Layer 3 of a small transformer language model trained on English Wikipedia (9 layers, counted from 0, width 128). Numbers have three digits each and are written without spaces.
Take only the direct path to the model's output, skipping the later layers: a vector added to the residual stream pushes a token's score in proportion to its dot product with that token's output vector.

Output vectors of the tokens that the questions are about. A number n stands for (n - 500) times 0.0025.
" relig": 480575459253312411606600627453494488647586448503610557444628503545367606512473479635494571569559574212369710651528779582653509443589243567616615312453295618477423627535386526391578603497586335538395515285531448353601542485373380506302312451413461536576444528444656419480396407417570503477509681379476292415426439502468506484481575627356654433535430407505443516423647554628464666461399
" army": 464506438483027432546450526332628510535381371592587553415536589528454729436538680506567437568549480367283500507697607503571510286611491569475752338473510395557357559433539431334595640453559577540632563205563437388492483560563484413256553639536500425369462584313542483593371331322543378597402530537500451536277485500620440347414529545389506500626334416478612556404398279674531497339448
" arg": 458420554226316494712666524513425414467435432532494610361438521487441519373293519606679453729605538395324694427623700581599473344418500629581679514331464420636311633548399298442476587454396441481521438619654330504603697596558516540583578632396567599660619470405677286394504506440616586412506565390548325628486519499608549356415547749363631356512367516417522394229644521408426527570389
" team": 521335432468180564407418440396357587633425300518609565432476557436396454516435575422483413534212472586295503547631504670630567435420448689240664348655587416465379412545565518549486419485305724442506424429523553461420566576428530416396486514449708591360436420570443476525674560389638611549328462376555536500240494498459491453265446228540488479657359481413523455540568411454196338213449
" effect": 484423393216244386650688582530503414522411478573476512306452504459425701386219561632576511496467517552434448669759594382590381446525529586328610541218435446531447563644449486452455595466473517503687487422644480286517683531500566636447622533567318513525629725317650341758582516475568589464371520469570488491500716499574353494428564679389464551488526441586455425341701385324395578401413
"ology": 319427438312411551862676432634251595483514479649469556495512675240224340507619603515655620810555417370555450412473563403471454523646390459511843480518235504400661690357240671206540535278479428464490478423515541376272496346392500378157696617477471471692489645482531353398619557528417363674587891670438459550358589493567507440441458469425612358443522636483670492454467483338382633548510
".\"": 284411504523510412382471539467559456605298435395553629399508504270631414419407411404396380467510538410692592355445714620568548640567255564446732557294524605647628673638677268460659517398497431447537522586358565577472642092435442780423489371611322489409702423240655358508440562638591327436605730364507595427629521497593425615504448312420493246717644548557457530438560409551440470263311
" camp": 495559395370344606328541325500552572500468326577491586405347511387373564414524520694565702485425522508285596528642525458637486582503210597486620432431538662500363594619285363443606417656707554434579565322404384128345392451514576358469411511514436550585379503230559241504291311267632434551392585434613546357357571496526526419439388545517637418649514331311440664497487462647340429500347
" construction": 591548356376391435712576653574503275381328459664497435375385464516192451529507611471472577335467539298560441719551624401660480403664523584371704323340313489461429491461259381312564415469388556442549493221610537102487482582757590510584407503367327441510450530349466331536420310320611584485478566635464343256493503497657478477531445520656413430525569424468546605463458537473552389445336
"ecess": 176402500282181541754575806560419343435310413572431473312316455578369438484488591442597620301512513604340532534684606556648355426447410905546855483323371611683468600465274527458693753469363629755360625538534517411553504396525348364611644433324282553448750500399496403632486504654518279282573526856524504576390579494516358655346586700492613399512334372456496746169533453227414334214254
"ather": 186579467578537697691544555525594525550477254823451591584581421362681609248363712304470625711612414560322496495479681680476372352729595821463680445457455716630556532500449659480600698740439590693500536135590423533727405442258619611384513363409376436453245384378844453535375461271466582515523589512563500632543635486477293382423809690577398619376705477343420517570436338317520742508329
" liter": 440448437168451632702629503555396307458535465434538725372642371560406503431375397624522470477475579374462593688607766602747700447688377593571722454503474534449453672511370404298533575344650259635440612458456507424526554523456459448303369500507420320575445452316559421434414523485553700418477691461265327451450539498500430317301598579605620429545423516401554561538680743599377631450534
" program": 571365228366531594576567410428469443487372370544551681461386573437326617483649457584612578437476441449579561510731603549552688644429414629374692448619549516478419609578473347561528346434503584511355424433415597341519593553459675685607448582398460520506250616409491366408594393475580530535387506509503476421321547497464506534260563407582514460542582539415465574324699544550304466468403
" film": 563453507434264538669412574517673526405343346542560668567565362471394565380565320532497432559317462245507608673587732483484606483548481514327803462619568496423422564521453472487577413445298448519524507519317307561558490438471642616447456461316490320525325540288667362528575750638575669530487377352328645478322581499540349322425702424572424551488626509437629747606417573516394551401560
" training": 531460290342330494569529529526488474356457573642443355355415496352441548484680519430572639474343534404485552530760484533646546530556421667332749426500418536569296414527262461436448440691491774400503519280487659203467593494577650556474510598586360490388395576390401380402376355174568536563519453572453406376364635499353527352232563566328497436614449568409580541398579539529440537408343
" Theatre": 416454446243388532463604373504714549309311268711476594455414585522428548378574478471543614450394249072579724513640768500409549357673416341385519461539426628536486526465527673246782642559503697446469544395478348561250524472511549504323601415321511336593169402277686370637353624415535492662493496464406385262321634501377500421395427481723545372348371486490566746609522514560442387373531
" series": 536569316205366445427458418405579500475425425476484579452586497376346413525553522600449475478365357454551537453679793608395583403522544680398699403650572509352361543446573509508406349359330491585442429487421460503450605403517537560411562524289506514481400664333471467610602573429515672516361500516522587441426425502532476537420675339605458491473607678405623640520589603395422402561523
" squad": 512477399363307463424447404122664619517500454537629585344361508537272594577391630500492587509278532533398646593770518324726577366529341766300480346435671542569186537464547488478383421613390745577654511272432496496399520561489553515392599640574641700362489389430461392328438327274552458493274433628754589417393600493672332370341632354485264464514297464493634556450478380511337472216344
" king": 484559636388105405462456518345581452685532465525484696331578471530398604539181670530479530680419436445260484651555748472596541225530507589368853298311325601576410515446461412517529649481529407507538524381653442544642435536490401380314415486514480424568507490208642539651299429302433490516490606618444549429504436503692427443464688362436734504552376316470553596438560380609603528295450
"ience": 178140411271490428412601634608500405544315518492500409414438666527571329549527773573483457451586294422324463574628702528604564443728577629402776471613444448521520656260435415477785777438621695311358477416524676348421720381337291723397500431668408554466325715379624459415474601411381472318406614628332358481200567486641537393406492603406745492578547545565527541194373475567285561500658
" coach": 478163355555297530438490478521622455289607367603459497391439627410355579563473632527529417348264649679504601654479330582574706640430524553201774364497492637588266454511358571333430424587526752490443394391569417585443587543391465451556317427504541578483364374490528500597643378299749476532354532527604381349402595491396591330176613385383468511471490497309551468549416414503406615319352

Output weights of attention head 3. The head adds the sum of these rows, row i times number i of z. A number n stands for (n - 500) times 0.0036.
o0: 567403807355479691747469471511343827586490303405497444600415423300485505409815320332540539299487617268616597306443231613211670424513288301344951641516361399529460601442516422551432547327663423447427411562486745699566280532335780802450479448275350379648515580312412485542520574589679602558669608424614546533536471374539736588218447530690560607679467579642491615467664766383376333627468
o1: 616549480539485572426384419396638284393594470425569381303629405437529634445454488543442652571566494483275632713502324382446389414359426498404334252510459384441384301516619461352543369595487305308449431287647265520492501430473381506363287635581585650710526496583567473426401667607475555502614532446742520602474505626478524395643519607400582397441458285472624389600637327347566500577289
o2: 522518298519398353569678433467403433652376673641519308433222574440552344483512659562525556513584404856228419511774366345763442574394147591812429434411578611515798637520600520706584756338431577441620609236874613277879340685418702370500824624676532195250673524524638515460484365462458446278365715595618387498447460534470488387777601696253432494226530385519377421460510373630315765548285
o3: 340408490663460672465444499583509759612459517611573562409581356528526420547657376335383624416428482329596562489502609649440340489599405231306525293366546402475764451341565464485699705647554676285620462511260534465434391229680291385311395491442401300443503633284578520562344701485605475428509595507403486320695327239356465658453540503795518834624422813172447499485556513673617427690537
o4: 463458472401567414537493560445576509660391297403312541668514370472644495331513357444573217396479239522531572672489717617495666500566567712802754679332483868615443690495628416617530672603424581414453502556446121766672504483661617532482377516250471560461525668351678579699516628489344682574770559821639501514535512502544514385581568599627486408585792615681703574523473388516480453475590
o5: 601812759615523450530493493411337644339542498440490428396363456373424526468445514493619283468801574561572527639587408564573459369630704405450699694225450338668504554701451298752502653482505322655753759672600622608659308651331541370579502563429399251690553493489490520585453640681366552566660491607401598550570295362433711590885853527522525595572523409681521349375552457441562573567572
o6: 814510576727441451463425491591356741658444351572343395529347634475559439565528483357541421607508595648594582418590480650557454554444464466511555566450609463506492662413534420466584367489577561475646514485405365422637454387418559567557556841562319659584363226464657683302618584476579441323527512474408314603412482809478489488369491541604597412528527555388637295303352266478349546334354
o7: 532508750580529593675454515425590506538486510498298564564445542513526403387485641477573524470544580394451468653613340584465639555774669526447522470420439500571545249406432551365615426535291518622619362573568405527521656780471424562587740458508445433670445538425606530449502525526538367694308428719464402439430592755596458504344566296633499533658504555599462795668593364511463539399295
o8: 574483543230629703637521558496238175697618335350309532443373464511569654445320604497503495324340557380494357520501721659552601599562332550858499471469374774589577494578414628221620534402480413582281437393468376398436657408242685658540632395300313664492319468415761446557488273551676238350378701552403325460446381592501571549755262446486603302458568682498207364511328364640502571296362
o9: 603410315690571715677454475437509657556529532565340434487508353602561585371470457431602366614498446433558599340487447786382903580479418525414357425652529551403443364734601408443390682415569546611599259528430328703473790468323284696512488488646703538393394324682632570194432581539670303446465578417554467488502493377465668632405463585394633569375416561402420656619498499648417562507570
o10: 467622378460290437634461599675462451528361727755450457290400451477386454627579631380345616413450479711649677246549538392299546592408634526613527469429599616345491693702382250511392479563537473520414514716413511331544422353597222379500541480483327600690558403696163599379384359193429451528266386737429614294464468428470641284450444386371557526457401474276459526541592761424655565414402
o11: 519535661229290347462323489447371534704809698466620709389500526547634371537704594785483326459386480470574525374606465482505353469527529557086358730591759423323527568516791410445262497642495069694284451514479518810443395456399446524566584253514568498231482493604628419181558743582640731553743531515600566428511636512319558493371804451315449435664383439273640379680569441469362496382775
o12: 406470365484566452497508602551308393600698617356477682584497345643399505601502486608448448383472652580589508776416564487453270570243453525447499250688477404456650554649587705751470306411503416494459198651600651532641616687271381607801331504371318606520343557614452373491574532499606455381414609436422599542606447351412509478540412571432474616502471516581462429549486675473435587431506
o13: 262537600385556608709621577574492628458431644149373535515535323517735405364350356559288297526366452367538532579339808436714436233529579256508441465581420388499477461528762405493415587333496236551606468584342651639428368595325301602428458400624610304477398446493388691337406448665405439442767592371100567431592486332462574619767778585493670486260619562711406402337423719590625691369586
o14: 680611480305461626641604462387356569680470437553316408599461596432669595554587682449539459636626459356591492432673334315215512521387679350621388537442434474616564618355611500436507589359277399518532812366543405576776407837443437580455414486541586444646604494388664438614744496699369390448565675489370324602611489735498478444485553642435529453573612671745296542248454176730478370437431
o15: 706690543355379426541622469561423634478479282525611522699320669383547638669682521402560669409483230341655356474707613513522411414825344510474450522346516728708653573559643422444550364407375612385409551583618496569512578660775751623755547679484370388493764824490456480633511410803386617550535447505586455343648356828472438467570623550589422367398745588517569620570519473407478266584478
o16: 288699794672363501464057491415362544658749445455553556292727379701497355466442782403411580316677630657591337886051542483509355323537501505377231472451572283570436296534380687668498609594556466709566349350508487621545608452385586658351561463466672739432467302626480739523562476474432641487420688466656568275425448445517675560589420460525442769648635465513474234628610434457433405478653
o17: 704459591509639181445305406484560699332405612572666482552436467382284596527578296560386211395401635359706367580347357501391586519500557505300560680440734541560545463494524620622632335429364780379435397645228520696205638454561432461463743609459647608478627471389495540740458813656509641329564499591541581273576540405470371370584615519566502505377468485519328568557504441437439322499579
o18: 685393708369818620570624458656438446492372575480562462441567465615355241621429345630369615231384555563631589532629482735521380649477502492254687709657689731456553687654552556572495448481689412582453480588725653504442501548648450567682591578272661406489496641528435583548701641649434579393366495565505574558354565630483601356562509599664518812489488621544385710481754740479657511579571
o19: 709573436534437495465802318397498561687601537474604337540698510584566394427273316496220522588618415572377512305374336334706225619608202335630387462554631514426524289534599411458496676590706221686580722444764564189760111609489455295414580577470404320446499519291383368634548317380443591561614519426223313458842025436774659355565420722629723447356413518538469554495315649467594524505461
o20: 396578462718567402640496486461419623315382405519508431764337335468460656508604349421271466644550369272808514594342585608127573559492595296374343599639732427569364524365608213360570597352371378485661488665478570549479383703374514490768538610292454343624689589337590301331421765643507490497706728607346501363464548364428347571632726435612353611215580458369817485408498549337417515380469
o21: 713606446445607434411506461465569463584114170465685524500500430567566506531602584517417441401543313629663559482475429482451464535644548539512400459297816408493614361501399403496595651526478421524478283589495617380583162621625608686574579369284539789692533763507451583476561581523530583516484464431704316385582446693620408600664348711474391431454571664505544696398380308598710184559548
o22: 620509413466426516399664417557501556324425316420608426502424602474230478339681567497310763320235437441214618664432472413325581639488483434307286462605546499326506258838409725415406335449489686464514424425352414481408612560648559489508456412615469528388447443571251645729470672331445572502463495574453611483205554573362792688156487378513553487268460712509677515629247604398391484420348
o23: 329538388614450449449475395439485537375463546554544399468507453344627502393406485503667465558461611545603469413464163548554750484330556525661442432375356526529401483520518108292446490526551479471307490329560632507435550638495431337605544394452605610626463610416414359395515340351566509486401614442695460553362215623451592668476567368419693447489358423466390610324616487694457310677537
o24: 478616557490328603550488467516661636617190393411542377360602599440645511351552579479398722514547361260442535449390533194473504335601433609761479535389434528600593412601504706379594525485460481325573526505304407495661331431537483310761520446528486460694546542194541539588226655552554488526453703529401529412580536644592527594516475603443414294381362529513487542286479398518670460631564
o25: 612495470673565596459453509432552480440405570385194484475522669811328596438403628300442776314639643638226685450283550531533496454307603560848540466567270538371704495537526475632477547539412395546596487548420702531437576728468508630632771579380564462899550426624368613665522476544556160464544587570643709494534368232646707507602404544558440598553547510637551403520402407569655531520427
o26: 430346469307574197599496425314620455547486351345502166682452628616532551661419567420553537743495528654365408539609396529665563543405618764586697506508494525527727318375531588669512434507410674491609622359225542547756508379455604353366513632737481569266523370456539501434461441478351493510596496516542464482502436652476635430397462433261242590384651447489748573550527387437641209438730
o27: 485531768541563727510517552642484730452287382453439677646253444323571596365702385705404360609603361457630819485657573678427496398403380381718455433460417688482613633691430484369424598320275467551554363713390394436588576259476433408482402413460455245823412769273586371517330598450208405500597374391501322774482464340606738403657702321612740642567662591423757497302203526508571357640565
o28: 649699598563469383521433535237629612382422719573430327504427615561228725433512612532452466470660380630391411613390370400529623251593688697372421377224510384611292509360284552571188526635548651558704517355503598514554432508469299272268575661507498456617651622526482585553220611300496526518455249514657540722551392485670316331573487388399422436564472246413803502588317370661649597522389
o29: 337402464340290332160370619427364462454636545548482345436541646454417493662601671451423529425376352696234370506795296556408421503380673436333542500665587503367491414612397630521628376570461758594383394442363611928515619541557635578821401602633456628389251219650492690434588500452501482391460357532450584624177529566466455446489482278128752423559371572433469383569510303289546462519429
o30: 570536414741626478532509507423465469231572418540573436628313333682259593378429544559540469472354548653592610723363486215356220464631491506539260516500576344606343423547464621452528538346479493475464720624650682263467210538570396254595315615564403240683433294636294484621538211480642528260528461477412689278410504118535341571625463386644586474277485348578625532529602464620561740617239
o31: 560633398778558610575401559514298505607572394619620409346398669512470560374447533622437483378451440520406351491418410445602418733475315446238483901269648354793484417423376230594775496426538621558430405656390583277378353629558673733509572645491519508388476751597088552252407464532507455629604580520506508419245463370391383348197435474570347708633628484501300604468537390785286345350693

Each question shows a token from some text and the vector z that the head gathered there. A number n stands for (n - 500) times 0.0067.

" his": 610641438375500619702691562465390617480474596657656516520342423401417616567517464493466622282436
Which three tokens does it push up most, strongest first? " arg", " team", ".\""

"4": 689497419577504500492529547554436410454469488539388639536392507510527558599444504589488476390456
Which three tokens does it push up most, strongest first? " Theatre", " film", ".\""

" 6": 413493463426441429513595592627495481559491424457509468460360367456637452423540465522444603568541
Which three tokens does it push up most, strongest first? " coach", " team", " squad"

" under": 715490277568566530572545530605351583516577594533569630467358569425492459517475520617353435398466
Which three tokens does it push up most, strongest first? " film", ".\"", " Theatre"

".": 527474536496415403551523508530565549553495530445512438457403347332651434475495516521554677531490
Which two tokens does it push up most, strongest first? " coach", " team"

" 38": 731482247585481451269607439680310707597640492523790799469180811468488421446497551569442427504627
Pushed up most: " film"

"are": 545496453465494531538541493411555541446431468574398529618548484540530504525417581546544494357466
Pushed up most: " series"

" In": 566517559391447514634537587453588382356350650616301443502563442495534526591491509497524513512536
Pushed up most: " camp"

"er": 507465551509525504575430601471496563487565543496427457540519425493509491500419615540468483432485
Pushed up most: "ience"

" time": 518538467447511488537464516437465546412510548594466463559613425551448503568400565569491420364415
Which of these tokens does it push down most? " coach"

" the": 449484607451606533646666588403561303341192585878296528598490530661589406582617533534505468652589
Pushed up most: " construction"

" construction": 383484562535603549651661605399583294358215598867332533632528482714575398619641481526512447701573
Pushed up most: " construction"

"ec": 515506445514540456576529554529489505447488523596432569507471510534493405546438449524517458477487
Which three tokens does it push up most, strongest first? " Theatre", " film", ".\""

" No": 786445253642434484416586444685284774645696575486706793565254852463529432452437517565376483443622
Pushed up most: " film"

"p": 825520309693541530451532504644300634503559421596603783490253701477559436545432429618455486356533
Pushed up most: " film"

"ece": 690459366555547570501552491526459634566493482658544625574419608561482472502414425566437458381524
Pushed up most: " film"

";": 507496481426454472502510524438487506507471567530424510545474544453473501514466541537451479440471
Pushed up most: "ology"

"ave": 518528493521456506567510496443528480470484506509468547561552494458461495539426503542530498378449
Pushed up most: "ology"

" to": 501561571430487484549473527426637556535408499531349518499486510459493525481516645541542615442411
Pushed up most: " training"

" The": 479465385528428452542518462451516719476429624557613507499368410532520489557418552543528688331571
Pushed up most: " team"

"iving": 543568480471491483632501467419576589426453450505488454545562383549580501588373556527509523359479
Pushed up most: " training"

"rang": 524464587469456510500566593469583412400600542481397368559787480558531548596599400418555340551473
Which of these tokens does it push down most? " team"

"ion": 495513470622553508634500492371521578353538566597463488560615541569554494544514578599528399346390
Which of these tokens does it push down most? " coach"

"u": 544547500515549565532537541465464586450502527516465410542576469474459482553488468533568466439489
Which of these tokens does it push down most? " coach"

"ri": 482488552475484475510532409516541572492441499503538469499501419493518478477462577366528538436465
Which two tokens does it push up most, strongest first? " squad", " team"

" |": 499498527454371408533559520556561564547485475408530471473394360379638460441517481504516644575483
Which two tokens does it push up most, strongest first? " coach", " team"

"ilitary": 185671849405603494606489314323459478168343676709300341132605229532609577685337697485777406312599
Which two tokens does it push up most, strongest first? " army", " squad"

" established": 577503544442428491621554600443595379383361616612298443528583458519527528594471451501499505508560
Pushed up most: " camp"

"20": 540484456382448472493490522496511568579494476539434490541635420392578519407534422501351532420520
Pushed up most: " program"

" He": 530501533631484658491601551440578321404630473385582387662895400509401679420509370631549298549559
Pushed up most: " liter"

",": 602400513445414488426432594431567614649574489552416551548646455352442545470524387523259498531604
Which two tokens does it push up most, strongest first? " liter", " program"

" not": 429479344435507453461352599294377656468452625783617420540407380536528501446473681445441577345611
Which two tokens does it push up most, strongest first? " team", " series"

"e": 543511485512477502587457505487482567475455536507512513578487443500511483549441463561435527391498
Pushed up most: ".\""

"ed": 533477619404557541647621383401442463455325591723457388386558560617571531586404679570619571488566
Pushed up most: " army"

" group": 615658432364492625703703561473378637491477593664662526520326423386414625559521453491465631280434
Which of these tokens does it push down most? " construction"

"m": 501548436556560392604577530546588376389350530627361542540464532520520444514460481520583488514565
Pushed up most: " Theatre"

" on": 615531459532559540554472505436275521579458569607550572451495548588409513574458486429420367362498
Which two tokens does it push up most, strongest first? ".\"", " film"

" from": 462709465453327415514374263247517708441398314552535491597691392598596517563310499471604602500481
Pushed up most: " squad"

" One": 885596396681434637433504537596277561458504602534604846497364692473447488533561396579394498384563
Pushed up most: " film"

" Con": 450480697389534465468458631333542452507580602469465382494545496461408547567650588504467379542407
Which of these tokens does it push down most? " team"